Layer 2 of a small transformer language model trained on English Wikipedia (8 layers, counted from 0, width 96).
A neuron's activation on a vector x is GELU(weights . x + bias), where the dot is the dot product.

Input weights of the MLP neurons that the questions are about. A number n stands for n times 0.019.
n18 (bias -0.126): 23 10 12 32 -14 -10 29 7 -25 -10 -4 -3 -11 -28 -5 1 46 -20 -39 2 -24 20 -26 1 17 11 50 -20 -8 18 -1 9 -5 -1 11 -28 -6 -31 -38 -23 14 0 32 -30 -5 -34 -5 47 92 46 -6 66 -22 -9 -24 -14 11 7 11 -10 27 -25 5 6 -24 -33 -15 0 39 -65 -8 -17 -55 -16 4 -35 -13 -17 3 -6 -29 -19 -31 5 5 23 21 -23 38 24 -13 7 -18 36 -1 -5
n66 (bias -0.060): 36 -20 6 11 -28 -36 -7 8 27 10 -24 -16 8 -34 12 12 32 11 -2 0 -22 0 15 23 -18 3 -58 -16 30 0 -4 14 4 -2 -30 -4 -7 2 -2 4 -31 -8 22 11 -23 -16 9 -2 -4 -6 5 29 -6 -19 -30 10 17 -20 -2 13 7 -11 16 -3 18 14 26 -25 -10 -52 -19 -5 34 11 -20 9 41 6 -21 -27 34 12 8 -32 -23 6 -19 3 1 18 28 -2 -14 4 -19 -23
n94 (bias -0.138): 29 -3 -6 23 -21 16 -10 14 -17 -30 12 -8 24 -66 -16 -16 0 -15 -21 -9 -11 -2 -16 58 4 -13 -31 -8 5 -17 -26 -38 -13 -6 42 14 -55 24 -13 -2 11 17 14 -20 14 5 -27 -6 1 -26 -16 34 7 -43 3 11 24 -25 -7 64 -34 -34 29 7 5 -11 28 -10 21 37 -22 -21 -20 -24 -21 30 5 2 26 -13 -17 -33 2 -15 -20 -11 -13 28 19 30 -28 3 -16 -5 46 -6
n111 (bias -0.042): -10 -19 1 1 -6 -23 4 -13 17 -16 -20 -10 -4 -10 -10 -14 -19 -19 -6 21 -13 -18 1 -13 -26 -18 -7 -21 12 -12 13 4 -1 14 -8 14 35 -13 1 66 9 2 18 10 5 36 -3 11 -11 4 5 11 4 -14 -31 -12 -26 12 -19 -7 59 10 11 -9 -1 -14 -10 -24 2 -24 19 -9 -3 -18 12 -1 2 36 24 -39 -9 12 -4 -3 34 33 9 -4 13 16 -8 -19 -13 22 -13 -7
n131 (bias 0.011): 16 -7 -15 -12 8 -19 -17 -2 9 16 -6 -21 21 -31 1 18 19 15 7 -22 4 -30 -37 -10 12 -1 25 13 -4 -11 -4 -28 -10 5 -16 -8 36 33 -8 -1 -14 -17 5 -1 -7 2 -39 1 -28 -18 0 10 47 -7 -40 -6 -7 -33 5 6 -37 -14 11 11 9 21 8 6 8 -12 8 4 -22 -24 -1 19 -35 0 15 19 45 12 -21 32 -8 -18 7 -41 37 25 2 18 -12 8 8 13
n138 (bias -0.059): -35 -39 -30 3 -9 24 -4 35 21 4 10 13 26 -17 -1 14 -9 32 -76 20 -36 -28 27 -4 33 -25 -25 31 35 -10 19 -40 -5 5 15 -40 4 19 11 -7 4 4 -21 -5 -24 -28 4 47 23 30 32 33 -22 -41 -14 -15 19 5 10 0 17 -21 -12 52 -15 -30 -20 6 34 -12 -22 -25 -2 2 0 -8 24 -1 19 -29 9 -11 -14 -88 31 -3 27 -19 10 5 21 46 13 19 -52 31
n154 (bias -0.048): 15 -6 -6 -7 12 24 -5 -22 -3 15 -24 35 0 21 21 -13 -15 13 -24 -29 -4 37 -74 27 23 19 -23 32 12 23 -20 -20 -16 5 -17 -2 12 -36 -2 -61 50 3 -24 50 53 3 21 17 74 2 -5 27 -2 2 26 -31 4 21 6 -9 5 -17 -2 28 -2 -20 1 -39 -31 -34 2 -13 -2 -20 12 21 -41 24 2 -16 -30 -30 -16 -17 8 -14 -2 46 23 -1 -35 13 2 -21 -1 -24
n159 (bias -0.148): 11 6 -18 -14 -1 28 17 -7 -17 -26 7 19 -28 -11 12 22 4 -26 13 4 4 -3 -6 3 32 -1 1 -6 31 -11 -39 -39 8 -50 6 -5 8 -19 -43 17 3 37 -2 -5 -27 -25 12 4 34 46 16 73 -10 -10 -6 -25 5 25 -53 -7 -12 3 -10 -28 20 -2 -8 41 -14 7 32 -1 -23 -23 -65 -12 1 -13 56 -20 -33 -5 15 -11 -10 1 9 21 -28 -7 -7 -1 -15 5 -27 -1
n198 (bias -0.098): -41 -68 -19 -4 9 10 4 -28 -22 20 2 -12 14 12 18 26 16 55 1 16 -15 -17 21 10 -3 3 -1 34 26 -15 -7 -6 -50 -15 6 -26 -23 -4 -34 -17 10 -3 -6 -1 4 7 -16 -11 -20 -15 33 12 19 3 -3 26 37 11 5 10 20 -24 10 17 14 -29 30 8 -24 -1 -9 -8 -25 -7 -15 25 -28 8 28 -6 19 8 -37 -28 16 3 -28 -8 44 15 -31 36 -13 -1 -30 -12
n204 (bias -0.257): -8 -38 6 8 14 10 -11 -33 -31 -68 -5 -47 -5 83 55 6 -17 41 33 21 -3 -3 21 -18 -25 52 15 49 -1 -4 35 -6 -12 28 -23 3 21 8 15 -3 -22 -11 -8 -20 -49 13 1 10 11 76 -4 -4 10 31 -10 -44 -11 -2 19 48 14 -70 -13 20 -20 20 -20 -41 -54 -16 -41 -41 -19 7 -10 41 -1 52 -13 -18 -3 12 30 19 53 -9 -9 -47 14 -35 -9 -11 -24 15 -46 15
n227 (bias -0.066): -29 -5 12 -22 11 -13 -28 -12 1 27 13 -28 18 -10 3 62 6 17 -30 -30 3 -60 32 8 -16 -17 -18 25 48 7 11 23 -8 28 -1 -3 35 -6 24 18 -5 -9 -31 17 4 -54 6 31 -48 1 -31 2 10 3 -7 -50 -9 26 18 16 29 -18 4 17 34 16 -26 3 -31 -23 4 9 8 31 5 -39 10 -3 -3 -10 2 -7 -5 3 18 -20 26 6 -21 -15 -31 -15 45 48 -2 -7
n231 (bias -0.096): -1 -43 -8 -28 13 -27 -22 -14 11 -47 36 36 9 -6 -9 7 -10 22 31 -24 -43 2 -17 -19 28 -18 11 -28 15 -8 -5 -1 -26 -6 34 0 -16 -25 -33 -14 -11 17 2 4 -9 7 -19 1 -17 22 7 -21 35 -1 -19 -14 25 18 -5 -8 19 25 -28 -18 21 6 49 5 -16 7 27 -13 -2 18 19 10 45 3 30 1 28 -37 10 -24 1 -16 34 -3 42 -15 -13 32 -28 11 25 -58
n279 (bias -0.061): 2 -13 24 29 16 1 0 34 -18 6 2 -2 -22 17 -10 -13 6 -32 -32 -10 -12 3 -5 -26 32 -22 9 -14 -46 -1 9 30 -14 18 6 2 -14 22 -6 12 -4 3 22 -1 -11 27 -36 13 -8 35 4 1 -30 -16 -42 -19 11 -22 19 -8 1 13 -8 8 36 -36 1 -21 9 8 38 12 9 -9 4 -27 18 16 15 -31 -28 -12 48 7 37 12 -40 -27 1 46 -32 21 -25 14 23 5
n283 (bias -0.022): 14 -15 6 -37 8 -3 23 -17 28 14 -19 -9 4 -9 15 6 -9 -28 30 22 -15 -1 -27 -5 23 10 -29 -17 -16 14 8 1 18 32 11 -8 64 -18 -16 -13 -26 19 22 -8 -34 -41 -55 28 20 26 -7 43 -26 -1 -6 9 -62 7 18 -7 26 7 9 -9 12 35 -14 12 30 -44 16 8 -10 41 8 1 -14 -10 -18 23 11 -35 1 20 21 14 -13 9 -10 18 18 -5 36 29 8 -33
n312 (bias -0.037): 17 12 -21 -31 -1 -1 -6 31 11 3 37 25 17 -44 7 15 15 6 -36 -11 5 4 20 9 -14 -5 29 -55 33 -50 1 -9 -27 -7 7 20 -19 -7 -7 47 15 20 -15 48 -6 19 -13 27 -28 -23 10 2 3 -2 -30 8 33 -34 2 16 -1 1 -30 -13 -28 -13 32 27 6 -35 9 5 -24 26 48 43 10 35 6 1 5 7 -28 -18 -15 -33 31 -34 1 5 -9 31 14 -20 -3 0
n344 (bias -0.086): 9 -35 37 2 -3 10 -19 -14 -30 -42 -16 -46 15 14 -16 21 11 19 -9 -24 -41 -15 -37 -15 -45 26 -9 14 -4 26 -3 1 -1 -20 11 -29 54 -7 11 -16 -15 12 39 -18 24 30 -9 14 15 -28 -1 60 52 45 6 -30 -19 -20 -8 1 15 4 1 -26 -7 -9 32 -4 35 -2 30 -52 -22 -15 15 -15 -22 1 -14 -29 15 -6 27 -1 -5 18 -13 -5 2 -13 -9 -19 -4 15 -10 -22
n347 (bias -0.106): 9 34 10 -24 18 33 19 1 -17 36 36 -34 11 23 39 -20 24 -40 11 21 -30 2 16 0 -7 5 21 20 -18 -11 -24 -20 -42 22 -8 -11 -24 7 6 -2 32 35 56 -24 19 -48 12 -10 -13 29 22 -31 -1 23 -39 -14 31 26 48 17 13 20 21 55 -50 -52 1 -19 -33 -2 -28 -15 -46 15 17 10 -10 -10 -30 -60 0 15 5 -31 -3 -45 -10 11 59 10 -56 -22 -1 -21 -7 -11
n351 (bias -0.091): 10 6 -24 14 -9 0 39 45 14 18 -24 -29 -38 -29 -42 7 -41 -20 32 -12 -3 -26 42 -15 1 -36 -23 54 -36 -45 7 -4 37 -36 17 6 -6 19 -5 21 -6 0 -15 11 16 -11 -4 47 9 -24 45 28 -1 -36 4 -30 -18 0 23 10 30 27 7 33 0 9 -15 -35 1 11 -38 8 13 24 -25 -8 27 1 26 4 0 -25 14 1 16 10 3 3 -7 -34 -28 1 -1 29 8 -14
n375 (bias -0.097): 14 60 21 8 -40 -33 22 -28 -16 -2 6 -17 -25 37 32 3 10 10 -26 45 -8 22 44 3 14 14 33 0 -29 23 -11 -48 -28 -59 17 -10 -5 4 1 3 13 21 -9 25 -26 27 -13 19 0 -16 -18 4 -19 -43 -9 -12 -4 34 1 1 -12 -7 8 0 -3 -23 22 16 5 -27 -6 3 -43 -15 13 -2 -16 -21 -42 56 5 7 -6 33 -4 18 -44 -21 -36 -15 -1 11 -3 -1 -30 6

Each question shows a token from some text and the vector x that enters the MLP there. A number n stands for n times 0.032.

"U": -47 -18 28 -27 1 -19 -19 19 24 23 22 -13 -15 -14 3 -4 9 -2 1 -20 10 36 11 9 -9 1 11 21 -42 10 59 -5 14 3 9 -21 7 -13 -49 9 -14 -26 -34 26 0 -1 -20 -11 8 -4 9 -11 -10 -18 35 10 10 -1 17 56 -15 7 5 -8 0 -3 -36 20 7 -12 -5 -4 14 -21 40 32 4 1 10 -13 7 -27 1 9 -43 11 10 -15 13 43 10 -38 12 -10 8 7
Which three neurons fire most, strongest first? n312, n131, n283

" camp": 9 -8 33 -1 -9 -1 -4 -23 22 50 -5 -17 1 -28 24 -11 4 -15 24 -16 -19 21 35 -6 -9 -24 -3 8 -2 1 33 9 31 12 9 -4 -35 0 -45 -25 5 -12 -18 27 39 -5 -2 3 3 5 -10 17 9 -17 -12 22 28 -2 -10 -18 -4 -18 -10 -28 -12 -18 -37 23 -18 8 16 -18 4 25 24 -2 -29 10 -11 -12 -5 8 55 -14 -41 26 7 -10 -4 30 22 -45 -4 26 13 8
Which two neurons fire most, strongest first? n66, n18

" the": -14 -23 12 -13 31 -6 -16 -9 -3 55 19 23 25 5 2 -16 -5 9 -7 4 6 30 -15 8 3 -6 11 6 -1 6 13 -12 2 3 -6 -26 -8 28 -95 10 -12 -4 -17 3 11 -16 -10 7 8 -24 28 10 33 -4 23 7 -6 3 31 -24 -6 0 -7 -39 3 -6 -5 -9 6 24 18 -21 -19 2 0 23 -24 -6 -2 18 3 -1 -12 7 -30 -10 -44 -31 1 11 7 -3 12 25 5 18
The neuron with the highest activation: n198

",": -26 1 20 9 -26 15 -12 -1 12 47 29 -8 -9 34 16 -11 8 -9 -20 -8 -16 23 -1 -5 18 -38 -7 19 19 -5 24 18 17 0 32 -24 8 29 -66 10 18 0 -13 -1 19 -23 -2 2 8 3 22 -12 0 -8 10 3 2 -34 -1 -20 -17 -21 -6 -24 -25 2 -24 -5 10 18 20 -18 30 7 22 21 5 22 -19 -6 -27 -8 -37 9 -35 18 5 -36 12 19 26 -58 23 -7 6 -3
Which three neurons fire most, strongest first? n138, n18, n312

" into": -47 -8 10 -21 -3 -1 1 -6 21 28 38 29 10 0 -25 26 -9 20 -11 -22 -14 41 11 4 -7 -5 15 17 19 2 16 -1 30 -4 6 -12 -7 11 -34 -8 -4 -6 -9 7 23 1 -5 -6 4 -14 26 26 -2 -10 30 -24 14 -30 9 19 -5 -25 -2 -33 -40 29 -39 -26 -14 8 31 -11 3 -9 34 6 -2 -27 11 -20 -18 25 -4 7 -49 -13 -22 -30 17 61 27 -23 30 7 -6 17
The neuron with the highest activation: n312

" ": -41 33 17 -20 -15 18 11 10 -6 15 -1 2 4 -18 2 -7 6 -9 20 -38 -21 32 -31 21 14 -28 -20 46 4 -4 -6 -28 13 12 17 -35 12 9 -58 6 -14 -6 -9 -9 -6 5 9 -8 -1 21 24 2 19 -32 -11 18 4 37 -5 -32 -25 16 -18 -34 15 6 -5 -11 -2 14 32 16 16 -3 22 32 -27 -10 20 -27 -13 -9 27 7 -27 18 -9 -44 9 23 33 -12 10 7 15 8
The neuron with the highest activation: n159

"St": -4 -22 7 -17 -18 6 12 -37 21 26 -8 -23 -8 -14 -9 -11 -12 -25 -10 1 -10 7 41 15 -26 7 -7 37 6 8 53 -17 5 15 21 -2 -15 -18 -39 35 11 -23 -2 5 24 21 -8 8 -14 11 -13 25 11 -6 4 -16 6 15 45 -34 -39 11 -8 -15 -8 4 -29 11 17 14 2 -12 13 -14 22 20 -31 -28 -2 -7 27 12 -15 -14 -25 36 -16 -18 16 7 10 -31 40 12 10 20
The neuron with the highest activation: n111

"T": -5 16 26 2 16 -13 17 6 26 45 5 -14 -7 -8 -13 -6 -17 -13 -14 -42 -6 21 2 10 -16 -13 -29 52 -6 24 60 -23 1 -7 24 -12 -2 -9 -49 6 18 -15 -11 -8 -16 11 0 -24 5 0 8 -4 8 -8 27 1 1 11 0 -7 -32 -12 -3 -10 -5 3 -31 15 -1 10 9 12 4 -26 51 9 -44 15 12 6 22 -29 32 7 -23 32 9 -32 26 27 3 -25 1 2 -21 -8
Which three neurons fire most, strongest first? n131, n154, n351

"|---|---|": -12 36 -8 10 -11 7 0 20 29 10 36 -24 -36 31 4 -16 -9 1 18 29 2 -11 32 -3 -9 -8 25 28 -14 -2 5 -2 23 10 -11 -10 -12 -10 -40 -24 -12 -18 -5 -23 12 -24 -11 -2 -12 11 1 35 15 -30 18 53 -15 -11 -8 4 -37 7 18 -9 -25 -38 -34 -13 -10 19 25 -29 -17 22 1 29 7 1 -2 12 -5 12 39 4 -21 -14 -21 -53 20 25 39 -25 0 24 2 -4
Which three neurons fire most, strongest first? n347, n204, n375

" K": -29 -5 1 1 -19 -12 18 -3 30 12 -7 -25 -8 -18 15 -34 -25 15 -11 6 -43 11 7 13 -17 -23 -19 39 -7 -5 43 -23 21 -4 12 -10 23 -16 -32 28 1 -9 -18 -42 -3 13 -20 0 10 18 17 9 18 -11 39 31 4 17 5 -2 -56 6 10 -23 -7 10 -9 17 -3 2 20 4 -13 -1 38 47 -14 -9 -9 -4 22 1 24 15 -27 11 -6 -47 -4 24 -19 -46 9 12 32 10
Which two neurons fire most, strongest first? n283, n131

" Bowling": 10 -11 27 11 -8 -22 19 -34 32 45 4 -8 -23 -19 25 -16 22 7 -9 -10 -14 28 26 -3 -27 -36 -1 29 18 -4 5 -4 35 7 34 -2 -8 -15 -36 7 18 17 2 -21 9 -8 -14 -1 11 -28 0 -7 3 -26 -4 16 1 4 3 -15 -23 -23 21 -28 -8 -7 -16 -26 4 22 7 -8 0 -13 45 19 -34 1 -18 9 27 14 50 -11 -5 6 -16 -4 -23 22 -5 -20 42 8 -22 13
The neuron with the highest activation: n375

"|": -30 -2 4 1 3 4 10 4 9 49 28 -10 -3 34 6 12 2 1 15 -4 -9 18 11 -8 -7 -27 -15 32 -23 -6 0 8 9 26 7 -28 -9 -8 -68 -3 -4 47 -8 -16 12 -29 -1 -10 -20 15 35 3 17 -6 -8 16 0 16 23 -11 -22 19 7 -19 -45 -18 5 -15 -24 12 -1 -7 0 0 18 29 -19 5 -3 -14 12 -21 23 0 -57 -6 6 -32 15 37 -2 -30 32 -10 -4 17
Which neuron fires most, and how strongly? n347, at about 11

"story": 4 -23 2 -19 -18 -27 -30 -11 13 53 29 -31 -7 7 9 -1 8 8 -16 -29 25 27 14 7 -11 -19 1 18 10 -24 6 -6 36 -8 23 8 -6 0 -35 -2 19 -6 -24 -19 41 9 -10 -11 7 2 1 9 20 -45 -17 29 20 11 22 -23 -48 1 3 -9 -11 18 -13 8 -9 -3 12 -24 -11 -8 18 16 -18 -10 -10 20 1 21 43 -10 -28 10 -25 -5 17 15 13 -46 5 32 26 19
The neuron with the highest activation: n131

" 2006": 23 1 25 -3 -29 -4 -24 16 21 42 11 -17 -10 35 5 -14 -20 -1 -11 -48 -6 -14 -21 17 -1 -15 17 61 -3 3 28 -21 27 -16 7 -40 -20 0 -66 -20 1 14 -40 11 2 25 -9 31 1 -2 -2 -18 -15 -2 24 12 -1 19 13 -11 -17 12 0 -37 -8 3 -13 -15 11 -2 21 -10 23 2 14 15 -9 14 -4 12 14 20 27 -1 -48 -9 14 -18 16 44 -2 -18 0 2 -3 3
Which neuron fires most, and how strongly? n154, at about 3.3

"2.6": -5 -2 11 -2 -39 -26 -10 10 10 39 2 -31 2 0 -9 -15 -11 9 1 -11 -4 21 -38 -15 23 -23 19 4 2 -19 -14 30 11 9 25 -18 -31 9 -79 3 12 5 -29 -6 5 -7 -1 -1 14 12 12 -12 5 12 11 10 50 16 0 -22 -22 7 11 -25 -2 -3 -28 -2 -12 15 31 -5 19 20 16 -1 -5 1 -9 -4 20 -16 57 -19 -45 32 -13 -31 17 9 28 -8 19 3 10 -2
Which three neurons fire most, strongest first? n231, n279, n18

" later": 1 13 -8 -14 -17 7 -11 -6 12 25 36 -9 29 16 2 2 -19 -7 1 -18 -27 17 -15 -11 5 6 26 22 -16 -16 35 3 10 -3 11 1 -19 -7 -67 -18 -10 -11 -50 -22 18 6 47 21 13 -8 6 25 -10 -5 -4 -9 4 -17 14 -12 -7 3 8 -55 9 44 20 -9 -2 14 37 -40 17 -9 23 -8 -17 -24 -17 -7 -2 22 40 18 -35 21 20 -21 -21 52 1 -35 9 17 3 9
Which three neurons fire most, strongest first? n344, n18, n159

" 2": -29 8 6 -10 -9 -29 -28 -17 24 33 41 19 -1 -12 -9 -10 4 6 -14 -30 -24 11 -21 -5 8 -21 -5 29 -3 7 18 -4 22 2 24 -31 -13 1 -79 6 6 7 -8 -27 14 11 13 13 -6 35 -10 -5 14 -8 4 16 7 17 15 -42 -42 18 -16 -28 -4 -2 -12 -13 -10 10 6 -19 14 -5 13 31 -13 -20 8 33 25 -42 32 1 -7 16 -6 -15 26 38 26 -10 1 23 -2 13
Which two neurons fire most, strongest first? n231, n131

" win": 17 -15 -10 4 16 -26 16 -9 11 22 24 -11 -27 -19 12 4 12 -26 29 -39 -8 9 -3 5 -11 -7 1 33 29 18 25 -23 14 8 9 6 -13 8 -55 -14 -11 1 -14 8 23 -10 29 30 2 -1 8 29 -27 -8 18 11 17 14 -27 -4 -4 5 -2 -48 -40 -47 -16 -23 -11 17 -4 -9 38 -1 24 3 0 -1 -4 -11 19 -1 58 26 -28 -24 -10 -18 -6 35 48 -19 10 5 -11 3
The neuron with the highest activation: n66

" |": -12 19 5 3 -1 -13 -4 -1 4 48 24 17 -17 25 -9 -12 12 3 -11 7 -9 30 -13 28 -22 -34 10 28 -3 -12 16 12 24 26 30 -28 -7 22 -86 -10 0 2 -14 -3 37 -9 3 -3 -20 0 17 -2 13 -14 22 -8 2 1 -28 -26 -30 -19 -3 -14 -27 -4 -7 -10 -10 12 19 1 13 0 19 20 21 -8 -15 -16 0 -4 3 6 -32 11 -2 -35 7 27 12 -41 25 28 5 11
The neuron with the highest activation: n347